Layer 22 of a small transformer language model trained on English Wikipedia (26 layers, counted from 0, width 128).
A neuron's activation on a vector x is SiLU(gate . x) times (in . x), where the dot is the dot product.
The model reads these tokens: "ect" "ions" " 7" "0" " and" " 7" "1" "." "\n" "|" " 3"

The vector x that enters this layer's MLP at each token. A number n stands for (n - 500) times 0.0098.
0 "ect": 376 466 488 508 444 561 536 482 420 389 511 550 534 493 569 473 582 510 467 427 483 538 360 509 476 492 556 537 534 463 478 524 465 524 652 485 466 620 532 469 479 485 476 540 521 586 505 598 627 464 594 333 451 494 596 571 517 556 441 484 442 522 412 550 406 511 471 498 583 551 514 343 483 580 538 85 428 454 477 479 536 475 430 386 430 467 550 317 547 543 481 472 504 448 595 595 512 490 488 487 599 471 522 361 529 482 540 368 474 503 561 395 541 436 547 347 477 476 469 598 449 491 463 389 560 462 646 676
1 "ions": 513 522 496 495 439 487 490 446 513 487 435 476 516 470 552 435 553 572 479 423 572 524 414 481 517 524 568 527 540 498 452 492 502 480 592 460 457 578 603 426 550 417 425 521 427 617 515 570 525 443 585 301 405 457 501 520 488 543 507 476 516 605 512 522 446 496 474 468 479 523 537 381 561 573 538 66 521 486 459 511 531 511 395 462 496 485 596 462 597 614 500 465 504 475 655 559 471 459 557 549 613 446 520 425 480 430 482 458 425 425 670 481 309 426 530 420 495 531 387 631 417 482 460 416 653 392 657 526
2 " 7": 544 487 523 503 514 515 531 448 554 485 510 497 570 337 589 486 471 525 563 445 491 453 538 536 601 494 552 456 633 345 437 411 558 481 635 460 736 661 503 452 446 467 420 557 370 620 517 554 563 481 472 456 466 348 498 442 465 503 546 666 421 534 478 410 499 550 455 454 446 541 500 365 486 581 527 145 496 443 430 588 540 518 347 433 547 546 536 434 472 546 533 481 511 537 623 469 505 384 423 545 556 405 401 472 567 470 511 415 433 399 616 497 432 506 569 384 435 566 461 491 372 497 403 533 645 375 601 561
3 "0": 521 451 471 521 493 542 432 367 426 366 457 570 565 347 652 558 451 540 647 470 410 437 536 515 459 599 527 351 648 266 473 377 513 523 594 433 650 555 555 496 461 440 417 365 468 562 648 529 445 483 502 347 378 426 585 555 561 491 486 581 450 452 455 319 433 508 502 487 415 596 397 478 536 509 494 154 586 442 366 552 557 576 418 498 451 549 553 490 501 414 451 570 483 473 600 559 545 469 422 539 470 441 413 505 453 385 417 435 460 415 585 435 532 536 613 381 564 523 355 526 498 579 471 473 533 361 552 486
4 " and": 495 616 483 493 563 449 479 422 504 522 396 453 543 379 536 493 488 461 471 475 537 478 420 572 446 515 525 478 466 433 414 481 439 510 500 460 562 562 448 481 567 478 440 567 537 435 611 487 505 503 512 469 503 404 422 515 477 503 522 539 577 495 515 420 399 503 496 394 457 528 459 434 441 497 560 24 513 563 543 487 429 551 407 440 538 316 438 524 496 477 530 528 462 481 521 508 539 529 524 462 536 453 503 478 591 396 561 560 448 494 462 532 562 544 362 481 533 457 361 515 565 472 401 393 551 466 468 481
5 " 7": 595 499 459 580 582 473 462 587 644 543 593 502 468 380 439 460 423 486 510 513 512 480 521 481 674 461 565 477 543 376 351 412 525 481 597 512 796 595 516 525 473 483 495 556 376 517 417 527 548 445 394 571 591 310 471 359 457 435 542 642 502 525 487 367 463 579 515 495 411 517 501 463 475 541 495 201 515 419 432 593 528 464 296 461 528 440 523 491 415 366 507 446 577 427 526 419 588 550 488 544 597 389 388 499 603 537 430 507 488 488 445 498 495 554 443 418 381 566 478 473 526 565 390 720 610 421 555 430
6 "1": 458 505 515 421 525 558 458 416 535 332 553 596 547 514 450 453 458 558 567 388 507 358 484 438 389 502 531 378 591 304 388 493 538 441 537 414 732 542 624 430 366 434 481 446 512 576 570 523 384 455 531 428 498 412 523 502 475 449 400 484 556 434 505 321 359 498 541 541 418 479 365 578 578 541 493 195 610 513 339 626 553 545 525 507 512 484 485 437 448 338 314 455 619 485 480 437 584 475 369 632 427 370 410 591 425 569 324 409 506 407 560 374 668 469 415 529 524 485 483 500 600 615 520 509 460 396 481 448
7 ".": 482 539 429 404 493 510 515 486 507 495 467 461 545 495 657 529 479 499 535 444 517 510 352 566 635 481 598 575 542 271 361 493 484 537 739 461 659 499 442 450 514 661 377 491 563 400 502 585 493 469 575 217 532 437 528 514 460 524 404 532 450 573 569 545 475 440 459 458 479 495 456 470 445 458 501 275 447 504 403 496 591 625 552 242 646 467 503 454 546 494 524 623 489 483 637 487 515 586 494 477 403 379 641 576 521 443 499 614 455 484 409 539 591 590 586 539 502 432 516 607 557 552 492 564 498 457 537 424
8 "\n": 482 477 473 476 507 570 480 587 452 477 606 395 483 543 547 467 471 493 523 445 549 509 300 586 502 449 466 561 522 391 379 477 541 401 657 531 590 601 451 528 512 580 426 597 511 382 555 541 592 527 513 374 467 497 544 448 464 380 416 501 502 554 583 543 490 490 545 434 553 600 587 347 461 661 583 360 429 484 508 460 558 505 432 187 533 507 509 480 590 517 428 431 487 418 612 521 488 593 538 540 452 510 538 424 528 497 557 340 620 581 564 526 495 709 609 486 665 471 467 629 450 461 496 446 540 417 459 442
9 "|": 482 620 444 491 504 434 468 561 464 443 524 444 516 594 560 506 555 568 497 478 533 548 571 573 451 538 589 557 520 353 491 426 564 406 666 566 488 516 388 435 492 513 584 481 569 536 525 553 616 521 456 457 486 781 481 555 477 394 521 498 347 474 599 396 545 494 482 282 537 470 539 345 543 647 564 170 530 563 547 295 503 464 456 345 509 483 542 554 438 497 513 503 380 428 540 550 491 502 540 577 533 459 493 478 537 411 570 585 517 461 502 547 440 500 452 427 504 469 501 536 456 483 520 441 584 416 526 414
10 " 3": 513 335 501 435 444 407 303 446 514 486 411 556 366 333 430 501 562 432 413 316 372 485 589 485 569 413 477 681 488 351 396 437 450 482 554 441 672 483 331 536 518 505 635 468 536 611 508 440 590 479 594 551 608 514 552 248 526 376 661 696 404 442 576 236 516 596 315 434 508 604 573 379 655 575 496 401 617 526 399 532 589 374 313 513 378 442 574 444 424 379 446 586 365 544 597 546 520 437 582 528 425 402 502 367 457 534 412 593 510 474 611 449 529 483 521 372 429 553 662 535 534 632 386 704 479 514 395 542

Each question shows the input weights of one neuron of the MLP. A number n stands for (n - 500) times 0.0011.

n109 gate: 406 546 446 343 586 541 357 649 549 369 422 665 450 356 482 513 584 446 383 343 587 644 423 399 560 285 622 347 557 640 551 593 351 602 369 382 342 356 574 582 634 442 473 541 606 491 470 497 349 449 500 500 341 637 458 446 396 597 506 403 669 485 630 467 528 418 394 704 538 626 367 517 572 374 334 557 453 509 563 367 464 491 369 603 635 651 422 555 676 440 463 485 440 367 562 717 485 484 618 624 579 273 405 561 491 485 617 408 528 466 568 446 461 474 589 536 492 532 497 503 519 650 454 488 659 460 488 669
n109 in: 473 571 411 389 412 494 451 549 476 486 546 471 553 471 575 677 530 538 405 519 571 564 474 557 402 383 509 443 610 500 419 266 462 512 594 572 390 509 410 440 470 588 462 350 512 466 518 630 592 363 272 592 354 516 614 476 536 290 656 645 517 284 512 420 821 497 620 482 338 518 623 402 317 563 529 600 500 620 414 503 206 518 482 522 543 415 554 605 591 450 585 339 447 509 538 446 616 519 371 506 485 500 674 351 521 464 482 370 452 383 503 470 491 511 473 512 301 555 543 491 751 432 552 418 421 512 705 484
On which token does it fire most? 6 "1"

n3 gate: 647 565 582 416 532 745 482 434 489 334 462 589 299 405 522 559 493 253 755 447 468 729 616 425 591 507 620 439 422 755 725 397 349 225 482 468 322 292 285 569 465 482 710 574 557 537 593 597 455 589 414 349 573 500 439 772 525 651 662 486 566 500 549 648 504 289 658 435 566 774 314 572 441 526 500 512 282 454 571 521 514 671 475 529 566 741 285 395 511 646 583 507 373 474 482 504 496 523 393 591 651 571 390 547 493 258 489 458 430 603 314 396 461 507 507 539 541 376 526 582 507 481 620 330 556 337 585 515
n3 in: 697 532 510 403 259 700 637 451 648 530 539 507 348 309 510 556 541 689 527 504 456 379 316 611 457 527 534 612 466 594 724 443 463 549 524 647 663 609 506 620 483 597 719 500 541 574 606 349 454 669 435 486 414 415 344 655 448 534 591 623 411 571 340 423 379 464 367 527 730 500 487 536 324 404 513 587 563 673 520 570 571 391 390 489 809 517 491 233 523 543 569 452 537 618 587 561 592 482 571 513 606 581 618 562 677 541 476 534 296 486 313 619 541 572 162 693 542 526 440 547 518 305 362 359 341 531 554 521
On which three tokens does it fire most, strongest first? 6 "1", 8 "\n", 10 " 3"

n44 gate: 332 422 613 369 489 470 520 494 385 489 519 473 479 654 612 456 591 378 447 563 463 405 648 448 629 457 536 554 432 463 659 545 455 535 394 577 555 497 404 509 478 457 525 558 367 385 141 463 596 726 585 494 497 508 543 503 388 491 430 667 516 536 539 601 368 467 554 388 453 528 442 549 521 381 525 575 572 547 508 580 511 613 302 569 454 552 340 380 494 334 420 520 464 509 335 483 670 409 378 650 432 424 529 667 428 606 431 466 383 538 584 381 446 571 488 492 517 511 491 554 641 638 509 353 425 264 644 444
n44 in: 396 553 494 616 674 506 552 500 471 435 460 594 573 575 554 529 508 391 422 488 430 308 553 589 553 607 589 486 386 411 469 631 320 500 389 517 547 509 519 486 575 506 456 646 402 541 500 491 440 559 384 654 371 525 652 647 597 548 336 505 465 606 528 542 517 399 449 435 495 475 337 295 675 314 467 748 459 569 444 407 589 525 489 527 408 583 442 534 508 541 520 497 458 618 542 665 424 500 489 632 658 349 592 517 428 406 532 486 621 610 447 604 604 500 514 450 530 446 398 413 852 494 417 591 555 446 419 494
On which token does it fire most? 1 "ions"

n75 gate: 547 569 655 557 411 298 575 657 452 395 247 684 477 654 628 353 609 644 353 488 619 544 504 594 871 547 464 482 406 560 717 360 546 526 537 471 450 598 364 647 364 400 713 479 366 729 507 610 419 594 576 425 301 620 279 565 467 638 471 345 546 389 702 453 551 637 580 580 602 471 575 295 455 283 409 649 468 450 583 656 547 420 375 538 700 515 181 376 389 360 628 592 514 507 557 287 438 419 355 468 504 604 704 471 426 375 482 393 514 414 382 609 522 594 500 327 446 619 504 410 455 394 621 489 302 577 579 605
n75 in: 497 748 524 315 412 659 734 383 389 556 402 576 414 493 327 372 476 604 303 438 622 406 632 415 478 369 483 490 357 522 311 435 561 683 434 579 421 700 300 448 425 427 527 561 503 436 538 635 579 302 445 574 678 482 325 408 604 469 544 418 609 405 517 615 702 344 573 348 533 585 470 493 632 327 483 421 476 466 524 510 469 425 581 559 685 423 565 417 415 550 597 898 669 644 780 377 452 313 507 429 610 622 433 538 675 379 434 470 342 525 513 548 459 599 632 415 611 639 596 619 443 404 618 549 460 333 456 536
On which token does it fire most? 3 "0"

n60 gate: 643 549 491 637 377 372 494 519 602 485 422 707 544 484 677 594 561 500 416 377 464 602 658 485 311 613 314 509 389 469 588 425 419 599 429 543 626 503 480 831 455 348 675 610 467 620 482 717 562 455 424 487 562 435 518 563 494 503 371 399 256 500 408 467 491 453 421 460 403 542 503 608 601 567 559 619 464 455 476 331 512 385 575 369 485 577 407 534 410 468 577 478 542 295 524 606 400 519 807 443 463 491 348 623 457 383 389 431 469 497 700 512 506 509 417 542 497 608 484 398 550 553 423 346 482 352 409 573
n60 in: 581 446 512 668 547 288 701 531 448 500 451 442 581 293 470 435 521 607 622 458 378 335 420 583 532 398 509 431 619 483 473 568 609 316 591 503 605 625 571 506 550 463 409 468 473 257 470 418 546 587 386 410 447 671 503 467 585 470 577 606 541 512 374 625 573 700 618 509 660 608 494 595 282 491 552 623 559 541 386 515 473 362 335 500 482 570 452 427 497 472 515 512 625 365 686 467 599 346 503 500 587 655 414 421 289 594 595 464 593 491 677 689 343 463 384 500 458 543 394 536 491 416 643 394 444 649 590 643
On which token does it fire most? 7 "."

n153 gate: 478 533 469 503 642 635 587 465 367 657 374 530 705 543 424 468 447 579 370 284 695 557 420 488 523 516 531 587 472 494 609 788 306 599 468 403 391 604 441 516 701 401 451 543 341 432 422 519 590 618 434 387 463 430 481 701 547 487 599 239 527 410 353 268 446 515 362 418 512 578 405 578 646 477 231 465 574 546 603 543 593 697 377 467 526 730 450 484 648 337 623 605 549 599 482 569 456 597 506 592 553 469 494 357 324 487 417 352 482 596 509 575 472 590 513 429 533 572 477 509 406 493 446 392 527 611 388 448
n153 in: 445 485 654 569 437 456 523 520 474 447 506 617 537 517 545 493 471 287 526 514 644 598 633 460 463 536 500 433 538 616 448 459 468 457 607 335 316 604 636 656 538 648 576 513 387 644 468 510 547 551 526 424 358 603 587 376 383 490 344 414 491 717 585 538 448 662 614 445 360 526 421 559 487 277 674 423 484 487 442 381 433 416 430 560 612 641 581 685 459 487 366 444 541 431 643 603 506 490 468 579 526 570 566 503 480 546 605 611 440 265 775 526 419 364 510 474 602 450 763 465 643 392 811 441 491 764 705 751
On which token does it fire most? 1 "ions"

n1 gate: 543 503 720 590 506 685 370 446 384 551 603 470 490 696 472 535 552 448 439 418 506 735 784 609 471 602 579 396 448 426 629 369 458 500 385 571 494 583 416 481 488 503 449 699 605 618 537 394 533 497 481 354 377 522 371 634 388 670 591 459 515 585 370 640 484 506 469 658 488 322 497 559 567 455 667 571 485 482 629 665 494 368 433 447 535 575 492 602 336 555 562 344 308 506 485 448 331 227 500 440 454 747 550 606 588 472 572 543 457 522 518 531 435 447 450 448 546 450 560 558 357 300 634 360 533 675 617 570
n1 in: 475 476 540 347 417 451 387 326 700 636 673 428 458 301 459 474 494 569 376 390 534 633 537 506 645 406 340 615 438 564 578 311 426 366 339 450 569 656 444 734 605 634 350 448 519 390 578 330 666 618 384 564 472 494 472 491 446 638 679 530 551 398 497 466 284 612 497 465 533 444 482 515 503 549 288 479 595 546 450 561 382 575 749 597 449 427 458 361 522 467 434 398 435 471 531 463 509 597 416 558 428 537 465 383 596 516 299 485 450 548 420 681 544 581 573 345 615 632 717 606 458 622 471 301 625 598 537 604
On which two tokens does it fire most, strongest first? 7 ".", 3 "0"

n51 gate: 373 372 426 597 657 638 420 496 278 544 432 453 349 598 607 364 609 407 412 575 395 518 288 317 388 543 591 419 489 615 677 511 322 439 336 603 555 316 307 639 179 583 393 493 716 394 550 610 490 518 383 653 576 579 458 490 586 543 277 376 739 437 434 510 633 271 454 322 442 542 400 602 511 681 456 624 396 646 609 438 605 556 653 471 673 403 532 578 622 655 468 514 587 402 476 539 363 390 528 576 458 458 716 504 590 504 392 388 454 645 392 310 688 351 729 360 546 350 372 461 522 531 453 479 514 661 479 357
n51 in: 442 561 409 644 524 455 393 449 509 562 497 274 548 429 605 500 427 291 612 350 351 195 482 652 322 377 455 451 591 520 500 530 449 340 469 546 438 624 575 361 606 403 356 635 601 392 368 410 671 463 552 686 662 415 411 394 398 303 570 512 417 521 503 724 497 459 719 512 482 625 590 629 602 542 281 518 473 563 399 560 418 521 590 448 428 438 563 414 594 510 466 534 464 428 479 405 497 572 558 485 331 360 550 525 444 522 463 597 632 330 629 463 276 612 581 378 591 541 516 491 500 454 512 450 434 450 460 360
On which two tokens does it fire most, strongest first? 8 "\n", 0 "ect"

n112 gate: 484 640 562 614 466 301 468 584 388 497 584 569 562 577 487 308 616 513 475 530 528 484 410 530 513 623 559 440 553 605 321 637 404 371 551 513 332 454 654 417 646 304 540 611 494 480 437 506 485 497 241 448 414 466 730 382 455 528 432 368 457 575 503 435 513 503 503 414 628 337 543 591 552 437 536 390 509 414 509 436 606 522 602 546 606 638 452 614 668 579 681 458 242 490 593 375 349 342 749 330 475 687 600 439 452 430 548 360 417 490 494 600 367 464 497 447 459 639 672 534 601 156 490 468 405 389 563 588
n112 in: 355 525 393 432 537 356 578 611 417 612 483 503 503 596 643 503 425 597 512 497 618 444 537 547 387 360 594 622 540 522 555 483 592 331 482 599 372 376 380 597 523 399 401 568 523 470 433 518 570 572 296 446 415 484 578 578 412 515 434 221 626 589 474 532 441 326 599 599 326 491 557 347 395 606 517 443 386 443 535 404 437 619 414 443 521 553 375 632 554 655 565 648 313 378 537 370 601 512 474 568 579 500 533 485 556 673 734 480 391 443 483 581 573 430 465 540 497 701 470 465 506 412 453 338 327 606 480 627
On which token does it fire most? 9 "|"

n114 gate: 486 727 466 650 466 467 346 500 261 231 414 297 399 489 521 493 562 395 493 382 521 535 442 606 489 396 459 569 583 661 375 448 579 560 525 375 497 583 370 374 445 500 571 418 542 432 430 689 470 434 309 396 456 528 590 579 447 483 596 431 587 167 473 486 563 530 566 325 319 676 537 580 543 711 366 470 565 667 351 520 410 625 623 652 323 539 438 650 514 670 247 461 565 369 459 344 728 456 347 670 514 572 557 370 620 640 606 418 415 689 551 569 615 447 493 466 527 373 217 500 529 691 539 444 727 482 500 367
n114 in: 677 683 322 375 571 586 308 476 420 728 484 462 490 750 569 256 520 503 655 326 358 560 625 400 579 546 436 653 497 433 500 367 420 493 391 480 626 581 531 477 384 513 462 381 588 558 664 563 462 415 503 487 621 384 307 516 672 421 445 571 415 578 423 287 483 371 503 454 658 435 270 453 473 630 664 587 426 381 559 519 623 272 551 463 487 680 509 411 261 520 546 394 435 480 465 396 428 689 529 449 503 536 387 440 637 269 560 513 524 386 503 471 572 456 401 575 692 613 612 519 561 447 556 325 471 652 461 391
On which two tokens does it fire most, strongest first? 9 "|", 6 "1"

n81 gate: 268 528 366 427 376 463 679 310 408 581 568 401 550 531 562 493 375 615 439 517 513 529 462 300 344 390 608 654 647 527 519 522 360 701 415 464 613 590 467 542 408 615 352 535 687 520 490 711 397 503 539 324 513 377 584 484 412 403 605 485 622 408 547 551 516 478 500 292 438 484 601 587 650 490 556 588 630 699 648 425 529 487 589 466 421 635 471 510 440 648 839 205 615 596 478 510 542 407 558 570 558 446 388 415 641 640 566 411 536 430 529 613 471 757 330 462 429 407 577 343 630 570 497 493 478 516 449 380
n81 in: 547 388 432 473 482 399 468 291 582 473 452 485 545 510 334 471 506 497 420 579 417 551 463 791 520 494 178 472 574 509 516 494 555 459 377 456 506 445 611 421 307 440 555 463 351 619 450 302 425 392 565 343 503 389 491 522 459 700 534 435 320 494 500 408 317 476 572 509 461 540 567 616 729 406 461 572 512 579 664 539 562 426 433 500 471 471 642 547 488 617 481 513 485 656 846 649 590 706 382 497 385 417 583 636 465 465 487 509 631 618 323 668 363 563 462 559 524 452 571 352 603 577 629 528 652 484 491 616
On which three tokens does it fire most, strongest first? 0 "ect", 5 " 7", 2 " 7"

n113 gate: 406 487 380 351 602 475 379 539 356 557 563 338 471 614 570 414 455 242 507 135 630 613 456 371 686 337 415 583 493 551 576 665 572 465 465 493 573 475 448 479 602 278 368 561 611 335 354 667 427 369 469 521 470 518 555 524 542 330 538 487 473 483 507 339 556 550 486 451 497 555 734 570 500 710 580 503 378 368 317 554 589 524 602 553 560 578 255 713 234 337 658 447 339 507 537 559 421 589 590 419 625 521 405 317 507 430 560 408 393 479 565 352 493 633 339 211 397 663 486 342 550 406 567 496 584 461 266 353
n113 in: 606 472 503 467 402 280 606 318 544 609 535 602 666 493 624 455 629 517 470 352 615 513 552 652 563 617 536 460 711 601 523 572 500 439 641 450 561 355 478 695 490 314 422 399 447 387 793 329 458 606 443 527 500 444 437 464 571 553 605 585 609 559 532 428 682 433 547 306 372 500 500 567 359 594 455 568 513 513 702 662 243 507 520 468 574 219 265 510 431 500 500 513 552 408 556 348 480 539 855 585 457 539 341 584 564 684 554 661 525 565 709 623 467 573 547 408 526 561 407 589 500 518 611 382 296 517 424 534
On which token does it fire most? 4 " and"